Layer 9 of a small transformer language model trained on English Wikipedia (15 layers, counted from 0, width 96).
A neuron's activation on a vector x is squared ReLU(weights . x), where the dot is the dot product.
The model reads these tokens: "ology" " Comm" "ission" "\n" "-" " Sh" "an" "gh" "ai" " M" "unicip" "al" " E" "th" "n" "ic" " A" "ff" "air" "s" " B" "ure" "au" "\n" "-" " Sh"

The vector x that enters this layer's MLP at each token. A number n stands for n times 0.046.
0 "ology": 10 4 -3 16 2 -27 -1 -1 11 7 -12 -6 15 -17 16 0 10 -7 -17 -5 30 24 -15 -4 10 -15 -2 6 16 -9 -17 5 42 -25 28 37 9 20 -17 22 8 1 -9 -6 3 15 -1 4 -20 5 -40 -9 7 1 14 50 47 0 4 -8 -2 11 -3 -81 -9 29 1 -13 -13 -5 4 -17 6 17 -62 -7 -24 -1 6 6 1 -6 4 13 7 -7 4 -2 -2 -3 -7 19 -6 9 5 0
1 " Comm": 23 2 1 12 -3 -6 -4 0 -6 -4 -18 -16 23 -7 13 -23 30 -39 -24 -16 3 3 -1 6 32 -35 11 -9 11 -41 -4 19 38 -20 -15 35 -36 12 -8 15 -23 31 -9 5 12 -8 11 49 -8 10 -33 -20 -4 -29 26 13 44 -8 15 -25 10 -21 -13 -22 0 9 20 15 -20 -11 -17 -1 9 44 -58 48 -33 9 6 3 24 -1 15 12 -1 25 12 22 -35 5 8 -1 1 -4 -14 -2
2 "ission": 12 19 -8 -7 -17 -9 -28 3 -14 -18 -18 -2 30 -5 29 8 -18 1 -9 -14 19 24 -14 15 -6 -23 0 -6 17 -34 -30 -11 31 -14 29 34 34 7 -8 9 9 31 -5 -17 7 5 4 29 -6 0 16 -2 27 5 12 42 38 4 6 -15 -7 10 -12 -60 -1 18 4 -10 -5 6 -9 -45 -17 35 -50 -9 -11 4 9 1 5 5 -25 28 12 21 10 -1 -24 17 -24 -14 -12 5 -25 19
3 "\n": -9 2 -2 -2 4 -19 0 -6 7 19 -11 2 22 -15 9 5 0 4 -13 21 36 13 -15 -9 30 -24 -2 13 25 -1 20 -26 74 -3 24 23 2 19 -11 35 -8 8 -28 -2 5 17 13 -4 -7 1 -34 0 4 0 16 22 24 -11 14 -16 -7 -3 -19 -72 -17 20 3 -31 -17 18 -3 -9 -7 -9 -33 -1 -11 -8 27 4 5 -29 -2 8 -4 4 -2 -8 12 -26 -3 2 5 12 6 -3
4 "-": -3 9 5 -11 4 -13 -1 -8 5 4 -6 4 0 -12 0 -10 84 -11 1 2 25 23 -7 -11 29 -32 -6 6 17 -8 1 -16 70 7 22 23 -10 -7 -3 31 -2 0 -17 17 15 13 6 -6 -9 -2 -6 4 9 -8 -7 36 21 -26 3 -29 -15 1 -4 -46 -12 -2 -11 -1 -20 9 7 -7 8 -1 -69 15 6 3 15 11 5 -28 -9 -6 8 -8 -1 -8 -7 -17 13 1 -6 14 -12 9
5 " Sh": -18 -17 4 7 6 -7 10 -6 -41 -5 -10 -6 5 9 -32 -38 14 -28 -4 17 43 3 0 1 15 -18 12 -14 22 -26 34 -14 23 28 40 58 -18 8 -6 22 8 11 -11 13 1 -8 -6 -16 -11 -4 30 9 12 12 3 2 34 -38 -28 -33 -14 -18 -29 -2 -8 -4 39 22 -2 16 -8 -22 21 7 -70 -6 -9 -2 -14 17 5 -17 -17 5 14 20 13 -28 7 0 -8 -3 -18 26 21 7
6 "an": 16 -4 16 -36 -13 -3 16 26 -21 -7 -16 -29 -24 -4 0 20 -9 -13 20 -5 25 -31 -10 14 -36 -7 0 12 49 -2 4 -31 49 25 30 94 4 -5 10 11 -28 -17 -6 39 -9 -8 31 -14 -26 5 17 3 -10 7 -2 3 4 8 15 -29 -43 7 27 -7 -20 -16 24 28 -4 6 2 -2 -13 21 -31 -24 -20 1 -14 -15 -6 -28 -11 -18 18 -11 11 -11 5 -10 3 -17 9 6 -3 20
7 "gh": -16 -19 -6 -53 -22 -6 -5 14 -53 -2 14 -35 -6 16 -10 4 28 -15 10 2 33 -14 22 -36 -24 -4 4 -5 24 -20 16 -3 15 18 43 66 6 0 6 1 -8 33 -14 2 -2 -48 12 2 -5 7 11 15 -5 29 8 9 1 -3 10 -33 8 -8 -4 -13 -8 -7 32 -4 17 1 -5 -20 -11 12 -68 -7 -5 25 -10 -7 -21 -29 -13 9 -7 12 -7 -33 34 -8 -11 7 4 38 26 34
8 "ai": -5 -4 -15 -26 -7 8 -6 4 -54 -23 -8 -22 -6 9 -11 10 14 -12 12 -3 8 -4 1 -5 -46 -19 -17 -20 27 -6 -9 -9 21 13 28 88 -9 -1 3 26 13 12 -32 22 -23 -18 10 9 -12 -6 17 6 -24 30 8 17 7 28 41 -14 -21 9 -2 -28 -14 1 38 -6 -17 14 3 -28 -3 33 -30 12 -17 30 -9 -24 -5 -22 -2 -15 9 -13 8 -36 4 -2 9 -21 61 17 12 21
9 " M": -2 5 -11 -12 1 -15 11 30 -52 34 0 -30 16 -7 2 -53 24 -11 4 -1 25 13 17 -41 7 2 -6 -23 2 1 21 4 0 -6 -7 77 -6 -2 3 21 26 31 -18 -8 -2 -1 -2 14 -23 25 -3 -16 -28 -1 -3 20 7 -11 3 -29 -30 10 -16 -23 8 27 7 16 19 2 4 -6 0 34 -57 6 -26 34 -15 -12 3 -6 0 11 1 22 -3 -19 -4 -22 -7 -3 13 25 7 12
10 "unicip": 17 12 10 -1 -23 -14 -25 12 -13 -26 -3 -23 43 5 -10 5 -2 -26 25 -28 33 3 22 -30 5 -23 7 -54 -11 -22 2 27 26 -6 8 55 20 12 -3 8 -34 -1 -18 -9 10 -2 -10 -3 -19 4 -16 -12 9 -15 18 32 57 -11 53 -44 -11 13 -2 -16 -5 10 29 7 3 27 -24 7 -19 52 7 13 -10 15 -36 2 1 5 -9 23 4 -2 -10 -9 -38 8 12 17 16 0 -47 -11
11 "al": 3 28 -1 -13 -2 -3 -9 27 -29 -35 -31 -3 19 -21 18 4 14 -2 -17 8 25 24 -18 9 -28 -11 -18 -13 17 -28 -3 2 20 4 -11 8 15 -31 -1 12 38 9 -14 -17 -17 -14 0 16 22 -8 31 -8 13 -1 -11 82 6 17 15 -13 -39 4 -31 -33 -16 -12 24 1 2 13 8 -20 -20 23 -48 20 -65 17 -14 -6 25 35 -14 20 35 35 -7 4 -8 10 -19 7 5 4 -25 6
12 " E": 10 36 17 27 -19 1 -15 17 -22 -5 -13 4 -14 -18 -15 -35 4 1 -12 10 10 -17 22 -19 15 -36 11 0 0 -2 8 13 19 -22 -20 56 -11 -20 -27 17 27 13 -12 -15 -22 -9 -24 7 4 -22 4 -14 -7 -13 -2 61 39 9 8 -2 -36 -9 -34 -25 3 2 -8 17 23 9 0 9 9 30 -52 4 -26 8 -17 -10 9 -8 -4 55 28 23 9 -16 19 -7 -10 11 18 34 9 1
13 "th": 29 23 6 1 -8 18 11 -6 -54 -13 16 -10 -1 -6 -22 5 10 18 32 22 -23 -29 21 -18 -36 -17 19 -39 -3 -20 16 7 34 2 15 37 2 35 -30 -1 10 20 -12 -7 25 17 -6 -14 9 20 20 -31 -3 -28 2 18 24 -20 -14 5 -10 21 -19 -35 -4 -15 -2 33 37 25 6 5 -24 17 -54 -7 -41 -8 6 -23 11 5 1 15 14 14 -1 -19 -29 -7 37 -28 33 -15 16 -1
14 "n": 16 -2 28 -40 -25 3 0 20 -72 9 -17 9 -11 -34 -24 -11 12 -10 14 1 10 -17 -5 18 -28 -9 26 -33 32 33 19 -18 -8 3 24 61 -22 33 -12 -29 -19 29 0 0 23 -11 -10 5 -2 5 10 17 -8 -1 -3 16 5 16 -7 -47 -40 16 -19 -11 30 42 26 -17 30 2 -12 12 -12 17 -50 5 -23 -5 22 -12 -20 -13 3 29 -9 15 16 3 0 -1 7 -37 -13 6 10 24
15 "ic": 5 -11 -8 -65 -19 -11 -20 -12 -31 -18 9 -31 -8 1 34 8 2 -22 11 -7 6 -5 14 -16 -58 -23 18 -31 42 -9 -2 41 0 -4 1 69 -15 0 5 13 1 14 -15 3 -30 -23 13 19 20 -2 67 17 2 4 13 26 -2 44 13 -26 -9 14 35 -22 -18 2 2 -14 15 19 4 7 -36 19 -9 6 -23 11 4 7 -7 -16 -17 -20 31 -7 2 12 -38 8 -28 2 9 -4 14 16
16 " A": 6 35 0 1 -22 4 -21 -4 -43 15 -5 4 0 3 -16 -14 35 9 -1 -3 16 -14 28 5 -17 -28 7 5 21 -18 10 -14 -10 -33 -43 60 -17 -40 -14 23 12 15 -22 24 -44 -39 -15 24 4 -10 33 -11 -29 5 21 25 17 24 11 -12 -24 10 -19 -29 -17 10 15 19 -13 -3 -12 -2 1 33 -56 8 -10 12 1 -20 25 -8 -3 30 15 17 10 11 -6 1 -15 21 36 10 29 5
17 "ff": 40 18 11 -24 -5 -11 -5 11 -31 16 -3 34 39 -40 -32 -8 -5 -8 18 19 23 -3 47 16 -10 -7 4 -37 -8 5 -16 -1 -1 2 10 43 -19 4 10 -16 30 15 -12 -4 25 -4 12 -6 -24 22 19 22 -6 -33 6 27 2 9 -2 -1 14 37 -59 -37 13 6 5 47 29 -13 -25 -12 -19 -20 -41 -11 4 -10 2 -4 -19 -7 -21 0 19 17 -9 18 -39 7 -8 -26 26 7 -3 -9
18 "air": 14 0 -35 -72 -30 3 -12 6 -10 -20 19 8 24 -36 -17 14 17 14 3 7 55 -2 7 20 6 14 30 -10 -4 -29 -9 8 29 -16 6 82 10 -18 -1 4 -6 19 -2 -27 -14 -21 5 1 -17 -20 1 17 -4 -3 -7 34 29 15 24 14 -9 -11 -3 -31 -26 -4 2 -20 -4 -3 -31 8 -20 37 -29 5 -16 12 -23 18 -17 10 11 23 -1 12 10 20 5 12 -22 -33 -5 3 -17 -1
19 "s": 4 30 -8 -21 -32 -8 0 13 -9 8 7 -27 8 -18 2 7 16 14 -17 15 35 8 -5 20 -27 1 -16 -5 19 -12 -14 18 26 -4 -10 8 28 -26 17 4 23 4 -21 -8 -20 -35 -3 13 2 -17 10 -6 0 15 0 66 -13 24 8 6 -8 9 -9 -46 -23 35 -5 18 -9 13 -15 -29 -1 44 -88 2 -44 27 -11 20 -12 -4 11 7 11 24 8 -18 -10 0 -15 1 13 17 0 0
20 " B": 20 19 -8 21 -13 9 -18 -2 -19 65 4 -4 11 -5 -21 -31 31 15 -37 10 -2 4 -5 -8 -2 10 14 -12 9 -21 11 -1 20 -4 -13 71 -21 -2 0 16 18 -16 -30 -10 -6 -9 0 0 -27 24 -24 15 5 -7 -11 30 18 -9 13 -35 -2 4 -18 -28 -31 -10 23 42 -9 -22 8 6 2 22 -74 -14 -16 6 2 -11 30 -14 14 6 36 15 18 -19 -6 -2 1 -9 3 10 16 -8
21 "ure": -2 -11 -5 -70 6 8 3 -19 -18 -21 -10 7 24 -27 -5 -2 3 -1 3 -6 -21 0 14 -17 -3 -7 18 -28 4 18 -10 20 55 11 20 75 18 -13 -1 31 -26 14 -30 26 7 7 -10 -45 -4 11 1 7 48 -11 4 11 23 -1 23 6 -23 26 -14 -32 -21 10 -22 17 -1 -25 1 5 -24 32 -16 -1 3 -19 -30 0 -18 -19 20 25 -1 -5 5 20 21 -9 -9 -1 24 -17 22 -2
22 "au": 12 19 0 -30 -45 -5 -20 -11 -4 -16 -30 -38 19 -11 5 18 4 8 19 7 29 1 13 21 -62 0 19 -11 7 5 -24 -11 32 20 -4 41 -7 -35 -7 7 -21 13 -19 -18 15 14 17 27 3 5 -12 31 7 -1 23 20 20 29 18 17 -4 -19 -50 -25 -26 9 -1 -7 -11 2 -3 -32 1 18 -78 3 -23 -4 3 -28 -9 -15 16 19 0 0 24 13 0 7 6 19 36 21 13 -11
23 "\n": -4 10 -5 -33 -15 6 7 14 -40 22 -7 -1 36 -4 7 -1 7 1 11 43 19 -5 3 -1 5 -22 -16 -7 23 -14 22 1 59 -13 7 12 7 -13 15 26 12 14 -44 -23 -23 -5 2 5 3 -13 -10 4 0 -8 20 42 -21 8 20 -6 0 -23 0 -49 -12 -3 1 -21 5 12 -9 -10 -13 30 -47 10 -11 -1 21 7 23 -24 -12 1 -11 23 4 -12 -3 -38 -16 14 19 20 11 -13
24 "-": -5 -3 10 -9 4 -12 -1 -16 -2 -4 -8 8 -5 -13 -12 -7 91 -4 2 5 20 21 -7 -8 38 -35 -8 11 16 -11 1 -13 70 10 22 17 -7 -20 2 32 -1 -5 -23 11 7 16 12 -9 -5 0 9 3 12 -7 -19 36 4 -28 8 -33 -17 -5 -7 -31 -24 -8 -3 9 -15 9 6 1 12 -1 -66 17 1 8 6 10 9 -25 -2 -5 15 -8 5 -4 -5 -20 21 -4 1 6 -14 8
25 " Sh": -14 -19 8 5 1 -6 15 -8 -42 -1 -8 -5 2 7 -33 -41 13 -25 2 15 47 4 0 5 15 -20 17 -16 24 -23 33 -17 16 25 38 60 -12 4 -3 24 10 17 -10 13 5 -5 -8 -18 -10 -2 36 7 11 13 3 -3 28 -36 -32 -36 -12 -15 -29 1 -14 -8 39 23 -8 16 -9 -21 18 4 -68 -7 -10 -1 -16 14 5 -17 -23 2 9 14 10 -28 9 0 -7 -4 -8 22 23 9

Each question shows the input weights of one neuron of the MLP. A number n stands for n times 0.0072.

n245: -34 8 7 20 0 -3 -26 34 6 -31 -11 -20 6 1 -24 -7 -3 -6 -1 -44 -16 34 -12 9 -9 -14 8 -6 -14 0 10 1 -10 -21 -37 -13 -27 -2 0 19 19 22 -3 9 -24 31 -13 7 -29 1 -13 9 0 -1 16 5 -5 16 -10 -21 23 10 -22 34 8 22 22 3 -7 11 -9 20 30 -6 0 -20 2 19 -25 -16 40 26 -9 -10 -3 -4 -12 16 13 -1 1 21 2 16 -3 -3
On which token does it fire most, and how strongly? 16 " A", at about 1.9

n261: -10 20 -10 -3 27 0 -11 21 8 11 -9 17 -35 20 -18 11 10 31 27 5 -2 -2 -24 -40 29 -4 -19 -8 13 -6 -5 -83 -19 -5 0 -8 -50 37 8 -14 -19 7 1 48 16 21 -37 37 -5 6 -27 10 12 -25 -24 1 -22 -3 -23 25 19 22 -15 -1 31 -19 6 -2 10 37 12 -17 12 -14 -13 15 30 10 -7 -3 -21 -11 13 -7 4 -12 30 16 18 -11 -19 4 0 28 -15 -21
On which token does it fire most, and how strongly? 4 "-", at about 1.6

n301: -33 10 -15 -3 -5 -18 2 4 -25 20 16 -15 2 12 9 9 -19 -4 35 -4 -5 15 -14 -23 -2 52 12 -6 13 4 1 47 -20 23 -39 7 27 5 48 16 -2 2 10 38 -4 18 -25 4 8 13 -22 -11 -6 27 12 3 10 8 19 17 46 12 15 -13 15 12 -11 -17 -28 15 6 9 -12 -11 -7 14 12 27 -17 -43 -3 6 16 -7 -47 -46 0 -27 28 -5 -5 -20 14 -14 -9 -12
On which token does it fire most? 8 "ai"

n144: -24 20 -16 14 27 -40 -24 -9 22 39 -4 -25 5 35 -4 0 -2 11 -16 -42 -14 29 -59 -17 11 -2 14 11 -11 -13 2 -14 2 2 4 -21 -29 -23 -16 1 -12 -24 -12 38 21 -6 -2 20 45 -12 -61 32 20 12 -47 14 -1 10 3 3 -2 0 53 -10 6 3 -3 -18 -5 14 -2 26 -17 -33 10 7 47 -8 39 11 7 22 -19 -19 19 -9 12 11 -20 16 36 -4 -12 8 -38 14
On which token does it fire most? 4 "-"

n381: -5 20 -4 -9 -16 -21 30 -10 -11 17 15 -1 -23 23 -1 -12 -33 0 -20 34 -4 -38 -23 12 -6 26 -29 57 20 8 -13 -12 -11 22 2 0 13 22 3 5 -3 -52 28 80 12 25 -37 -2 -27 16 -31 17 6 20 -11 28 -28 20 -16 12 -5 -20 8 10 -11 5 -21 8 -63 -23 47 3 -6 -16 17 4 26 -20 25 -3 12 14 -31 0 -41 -27 25 -4 -25 7 -4 22 -7 34 -20 33
On which token does it fire most, and how strongly? 6 "an", at about 2.8

n280: -11 -18 5 0 0 8 -22 -16 -18 -11 -3 -6 12 -1 22 -6 -25 -20 26 -26 15 -3 -4 -30 13 -21 -13 -10 1 -3 -29 20 0 11 -13 -7 40 6 -11 -31 34 -27 10 -12 -11 1 5 42 8 17 5 -31 7 -24 4 -8 -10 12 -4 19 43 3 11 -3 15 22 -8 -1 -13 5 27 -5 -23 -7 19 -8 -8 26 23 5 13 33 2 -2 14 -9 35 3 20 -12 -2 43 -35 31 -44 -31
Its three highest activations, in order, are on tokens 2 "ission", 10 "unicip", 11 "al"

n362: -9 -7 -10 18 21 -27 54 -15 43 12 1 -20 13 13 22 -9 -42 0 9 8 -7 3 -25 -7 14 -5 -41 27 4 -28 5 1 -18 -5 3 -8 17 10 -25 -17 -3 -18 9 7 -28 10 13 34 -1 -12 -15 23 25 -27 3 25 -29 21 21 27 7 -22 34 1 14 3 -43 -58 -28 0 -14 -16 4 -27 17 -4 21 -4 28 4 48 23 6 -7 -52 15 -5 -21 0 -18 1 40 22 -8 24 5
On which token does it fire most, and how strongly? 23 "\n", at about 1.6

n321: -1 -23 29 26 16 -31 -28 -16 -40 -8 34 -10 -34 3 -24 -3 -28 4 -36 22 6 -15 -11 30 19 7 -8 57 1 -25 3 -1 -5 25 -10 -20 6 17 -48 -6 55 -6 6 11 33 40 13 -16 32 11 9 -15 -13 -36 -5 4 11 -54 -17 7 26 17 -7 8 -3 24 2 -32 7 7 14 1 5 -1 5 20 18 -4 -14 -32 16 0 -5 0 -13 -27 -9 38 -4 -5 35 21 21 18 -4 10
On which token does it fire most, and how strongly? 13 "th", at about 1.4

n273: -6 15 17 36 39 1 -2 -11 -22 4 2 -15 5 -20 -15 -8 -11 -13 -14 1 -15 -2 30 -5 37 -12 21 1 -7 5 -4 -5 -24 8 -8 -4 -11 31 -22 -44 25 1 -10 -31 3 38 -26 -5 8 29 13 -9 12 11 -5 8 0 10 -4 -4 55 -38 -17 -1 -6 31 -7 -12 5 21 -17 2 -1 -2 7 27 -9 -28 -5 2 5 25 -4 -11 -6 25 -7 34 24 9 23 -14 -11 7 -1 -15
Its three highest activations, in order, are on tokens 17 "ff", 1 " Comm", 13 "th"

n286: 2 -5 -23 31 -2 53 -1 15 -21 -20 -6 -12 -15 -13 0 -5 -38 -8 2 -20 -27 38 -20 -8 13 30 13 28 -19 24 27 -29 -13 82 -29 1 -33 1 0 -39 15 -1 -3 -21 10 -39 -12 -1 -31 40 11 18 -26 -26 14 -17 8 -5 4 17 -14 -4 0 47 -1 13 -16 -10 -25 -26 -18 47 33 -1 8 13 2 27 -19 6 14 26 -37 12 -5 -13 12 -3 15 -15 -18 25 27 8 3 -9
On which token does it fire most? 9 " M"

n367: -7 3 0 35 -7 17 8 -3 -3 25 -4 6 -37 21 -18 -14 -13 -18 -5 8 -15 -8 11 -11 -7 14 11 20 3 10 5 17 -5 8 -31 15 -11 -2 -2 -21 6 -4 -21 40 -21 31 -9 8 2 -20 1 8 -7 -15 4 -3 15 -29 -36 13 -9 -15 5 28 6 26 -16 -6 -4 -14 -44 43 33 -21 2 14 -6 -18 -13 6 42 26 -7 -8 -28 12 -17 -6 5 -16 -23 7 -3 24 13 -22
On which token does it fire most? 12 " E"

n173: -11 30 1 -5 17 -15 -12 15 22 -2 -16 15 12 -3 -20 2 -11 12 -12 -15 7 12 -51 -11 -9 20 12 -16 5 -3 0 -5 31 -4 -12 3 -15 -12 -9 -5 -5 8 15 -22 1 -5 -29 14 16 9 -31 4 28 -12 -9 27 -8 -4 -8 3 1 30 -19 -3 10 14 -6 -3 -13 12 -2 11 -14 -8 -3 7 4 8 25 -3 33 33 -1 15 3 6 -5 28 -28 1 -3 18 -27 -18 -10 -14
On which token does it fire most? 11 "al"

n376: -31 -19 1 -9 9 14 4 -23 -19 5 -11 16 -13 8 -33 -10 -23 -15 11 -17 -3 -39 -35 9 2 1 5 13 -4 20 10 9 -33 20 -22 -1 -33 33 13 -52 -44 19 18 18 0 -6 24 21 28 12 12 7 -4 38 -20 -37 -12 -8 -6 14 -14 34 21 31 -15 47 -18 -27 23 28 -23 48 -10 0 34 23 18 -14 21 -49 17 -17 -33 -1 -31 -7 -24 5 53 -6 -18 -9 -16 2 57 22
On which token does it fire most? 14 "n"

n19: 10 -9 1 11 25 -7 -1 -34 20 -27 -4 -4 11 -10 -7 21 -5 -14 -6 24 -19 5 -7 -47 7 22 -8 10 -21 13 -22 -12 2 28 -22 8 -1 7 2 39 12 -4 -2 7 -22 42 -47 -26 19 4 -1 -20 20 20 13 -25 -13 -2 -36 24 15 -9 -6 -17 -14 2 -36 3 -33 -21 41 8 -2 -17 20 -5 -2 -30 -12 -4 6 11 -21 11 21 0 -11 30 24 -17 24 -5 3 -3 25 -10
On which token does it fire most? 21 "ure"

n16: -44 0 17 26 8 8 2 -5 -34 -11 -4 12 -29 -8 11 0 1 -14 -2 -15 -16 -8 -8 6 31 -3 7 46 -41 -13 13 -20 -16 43 13 -28 -1 -4 -6 16 -5 9 8 5 -6 18 14 -28 -42 20 -7 -28 50 -11 -10 10 -39 -20 23 4 3 -20 33 14 -3 -8 -15 -17 -19 36 18 23 23 -23 4 35 -18 15 -17 -4 22 -22 16 22 -24 -22 -1 6 15 -5 33 36 -1 27 -17 -8
On which token does it fire most? 24 "-"

n252: -32 -14 -26 23 0 -38 -6 17 11 11 16 20 7 85 -9 -7 -6 -1 7 13 -13 30 -32 1 49 -1 -13 -23 8 -21 30 8 -8 -20 -5 -52 -21 19 -39 23 6 -6 6 29 -8 -2 1 -15 56 -9 -47 24 22 37 -2 15 -7 0 -12 -5 33 -37 36 0 16 8 -5 -11 3 8 22 -26 -28 4 -10 7 23 -1 51 15 -1 25 -18 8 20 -37 -17 -9 -5 5 -20 -5 -13 -10 -49 -4
Its three highest activations, in order, are on tokens 3 "\n", 4 "-", 0 "ology"

n142: -15 -14 -19 3 11 -1 -11 8 28 -1 2 15 -47 44 -22 10 3 13 18 -4 6 -31 -25 7 0 14 2 -22 -2 6 -5 -15 7 -5 -23 11 -9 3 4 7 -25 -27 -1 26 -1 26 -17 17 -15 -17 -49 10 13 9 -25 4 -36 26 17 4 10 61 37 -3 24 11 -4 -14 7 -5 6 14 -28 -4 3 17 6 16 -10 9 -22 14 13 1 -21 -6 -13 -6 -8 -10 -2 -10 -15 -1 9 -10
On which token does it fire most, and how strongly? 6 "an", at about 0.13

n66: -3 2 -27 18 28 16 4 -7 -22 25 23 -18 -24 22 -32 -11 -15 8 -25 1 -10 -17 -37 -36 0 23 17 -12 -19 -28 25 -1 5 -8 -17 0 -1 5 0 9 17 -21 15 9 -4 6 1 -40 -8 -9 21 -17 6 11 -13 8 -12 26 31 -12 20 28 -5 64 -18 -1 3 -6 11 8 12 26 11 -34 -12 -34 -17 -5 1 -49 -9 -11 -8 10 -9 -7 -12 12 43 -26 40 27 2 -6 31 10
On which token does it fire most, and how strongly? 20 " B", at about 2.8

n257: -31 15 -13 11 28 -32 4 23 -6 -15 13 3 -3 -10 14 13 1 -10 -33 -17 -18 17 -30 -16 -4 13 -27 1 19 -31 -20 19 -13 34 -59 -25 16 -9 3 -43 28 -8 6 -19 -5 54 -34 25 25 76 -8 33 53 10 0 23 -18 -33 -10 31 2 27 -7 -7 34 48 -15 -10 -17 43 -13 -23 -36 -7 8 31 16 2 1 13 7 63 -30 -3 3 -13 -34 -13 -8 8 17 8 30 31 -26 -2
On which token does it fire most? 11 "al"

n39: -13 27 -19 36 4 -10 29 -3 -14 23 -6 11 21 14 18 -20 -14 -24 -7 1 -20 14 5 -16 21 -9 -1 13 -32 -6 15 -5 0 -6 -6 4 24 -17 23 6 20 -2 -6 -6 -14 23 -26 30 -15 -8 -15 12 -2 -5 -19 19 3 -48 -13 13 18 17 4 39 4 4 -13 3 0 -23 1 2 7 5 18 19 -1 11 14 -8 34 7 -39 16 13 13 -49 16 -13 -24 -1 20 1 7 -36 -9
Its three highest activations, in order, are on tokens 9 " M", 12 " E", 1 " Comm"

n264: 15 -24 29 16 -11 -18 -7 -5 0 27 27 -12 1 -7 22 -1 7 -48 13 -49 0 3 -31 -41 2 13 -1 0 -14 41 3 18 -6 49 -22 -4 5 7 4 0 2 -44 7 -17 -4 43 1 2 21 4 17 -9 -16 -15 15 -23 18 -32 2 49 2 -11 -7 21 14 -5 -13 -5 10 -18 3 29 -23 -17 23 -12 -1 1 3 -36 19 6 -16 -36 -13 -2 -19 -4 16 -11 27 34 10 -2 -23 -43
On which token does it fire most? 10 "unicip"

n181: -47 0 2 -2 7 -8 5 23 -24 6 5 1 6 32 15 0 -24 0 -46 -60 0 8 13 -12 -12 -5 -11 12 4 29 7 7 -14 12 -12 0 7 30 26 -25 -15 -35 61 32 -11 -5 20 0 -53 15 -12 7 28 3 -8 -20 -17 25 -14 3 27 -22 -17 23 17 -36 -6 6 -32 8 39 -34 -16 -26 -8 -28 18 20 -37 -3 22 -8 33 -31 -8 9 1 -17 -7 17 55 32 -14 2 32 -21
On which token does it fire most? 6 "an"

n93: 11 -17 -16 -3 -12 -4 -17 38 -10 4 -5 7 -2 30 -7 28 -22 0 36 14 8 9 -18 -23 20 -14 -9 6 37 -9 -13 0 -36 -5 2 -30 28 11 -3 -24 22 4 16 1 -48 -25 -22 -17 39 22 9 13 44 -25 -18 4 9 29 33 43 14 9 5 -20 -10 14 -13 -36 18 6 13 -25 -5 -11 52 -9 18 -27 8 -18 15 50 -64 -12 0 22 -29 6 -4 -8 -32 33 -19 -8 -34 -14
Its three highest activations, in order, are on tokens 11 "al", 2 "ission", 15 "ic"

n285: -23 0 -20 7 5 -6 -17 -8 17 4 -2 -12 8 25 1 13 -18 0 43 4 -10 10 -3 1 -8 -6 10 3 5 10 5 -26 7 13 -7 -17 -23 -7 -4 -8 2 -1 6 22 -27 13 -5 47 11 10 -50 -11 26 -13 38 -16 -25 -19 17 24 20 -1 -39 -5 12 -12 5 2 -8 -22 20 -12 6 -4 -35 -1 1 19 4 -6 8 -13 13 10 -12 -1 6 -17 3 0 31 0 -15 42 -3 7
On which token does it fire most? 22 "au"

n232: -12 18 -20 6 -5 -19 -7 -14 0 26 19 -21 0 16 37 -24 -18 -21 -9 -24 3 3 -5 7 6 0 -4 4 17 3 5 -3 6 16 -4 9 4 28 -6 1 16 6 -1 28 0 -3 24 -5 10 4 18 -10 -13 2 34 -7 1 18 2 8 7 -8 10 0 11 2 -22 -21 -41 12 -8 -2 -38 -2 7 6 -1 -6 -3 -31 14 -21 -16 -26 -1 -13 -10 -13 11 7 -53 4 -3 29 21 20
On which token does it fire most? 15 "ic"

n343: -8 -17 -1 -1 30 1 -12 -7 -11 12 22 37 15 -16 -14 0 -37 13 28 25 -32 -32 2 23 7 6 -3 -39 -4 39 18 -17 -25 17 27 -5 -4 39 -33 -35 -13 -6 28 15 38 -16 -22 10 -14 25 6 -17 18 -14 -15 -52 -5 -17 -25 11 15 6 -10 24 50 6 -42 -19 -29 -35 -19 18 -38 -24 -3 35 2 29 39 -22 -7 27 -32 6 -51 -47 11 -16 3 1 -2 28 24 9 40 2
On which token does it fire most, and how strongly? 14 "n", at about 5.5

n380: -28 31 -3 11 -41 -37 0 44 -17 30 -13 3 -17 -36 -8 11 -2 11 5 27 8 -4 -8 -4 2 4 6 27 5 18 21 -47 -50 9 -14 -13 22 14 9 -49 42 9 22 17 7 -20 9 -50 27 13 -3 -33 10 6 -15 -22 -26 3 -4 -15 7 -21 7 3 39 32 -6 -17 17 0 -28 -16 7 -41 5 12 14 8 35 -15 25 36 1 36 -40 -20 21 15 -8 -2 24 34 5 1 -11 6
On which token does it fire most, and how strongly? 14 "n", at about 4.7

n231: -41 -13 -33 -14 -6 -1 9 -19 18 -1 15 -8 -14 -21 14 5 -6 1 -25 15 5 -7 -15 12 21 11 8 38 -22 -19 20 -4 -7 8 -23 -20 8 5 -23 -28 18 -6 28 -11 -24 -11 26 -1 10 51 11 6 -7 -6 -17 -4 -11 14 -4 36 5 -27 10 13 -13 23 -9 -22 -23 0 -5 13 5 5 -19 25 -3 -23 -1 20 10 5 -9 5 -18 5 -4 19 10 32 -47 25 -25 33 4 -3
On which token does it fire most? 18 "air"

n315: 5 10 16 46 10 -11 -15 -27 -1 33 -11 41 -16 7 -13 -30 -8 4 -14 -14 -11 19 4 -30 2 -3 20 9 -23 33 15 13 0 15 12 -9 -16 12 -46 -3 26 -18 -7 -16 -3 19 -34 -10 26 -1 -5 -12 10 -11 -4 -2 -32 -47 -4 -9 -6 -1 -3 79 -13 26 16 -10 5 0 -9 26 19 -13 17 23 -12 21 -19 -10 -1 -16 -20 -12 -20 15 -12 21 43 -24 6 1 -18 1 -12 -15
Its three highest activations, in order, are on tokens 12 " E", 25 " Sh", 5 " Sh"

n276: 11 -24 29 2 -9 -11 34 -5 -17 9 58 29 -26 9 -33 6 -26 21 28 11 -26 17 -2 -36 5 2 3 -9 -4 -2 -1 -16 -4 0 -39 -11 -22 16 0 -1 -2 13 35 0 11 10 -9 -14 -4 58 -17 15 -2 -19 -2 -8 17 -35 10 3 -16 27 -10 30 -1 30 -9 -14 -16 23 -25 16 -15 -3 9 19 28 -9 -11 -13 -35 10 -42 -1 -32 7 -34 -24 26 -30 42 25 10 7 17 -9
On which token does it fire most, and how strongly? 13 "th", at about 2.1

n342: 9 -2 -23 17 17 -4 16 25 -27 -6 39 -9 2 3 2 -10 14 -24 -7 3 2 23 20 -26 5 3 3 -17 -18 12 5 13 13 -10 -14 -16 0 -12 24 14 -19 3 15 2 -18 7 3 -37 -2 9 -17 -11 7 17 -9 13 -5 4 6 -6 14 4 41 16 15 -45 -19 -9 8 35 -2 8 -9 -58 17 3 16 -8 -16 -22 32 -17 -47 21 0 5 2 -12 17 -18 30 -1 9 -7 -23 3
Its three highest activations, in order, are on tokens 10 "unicip", 24 "-", 4 "-"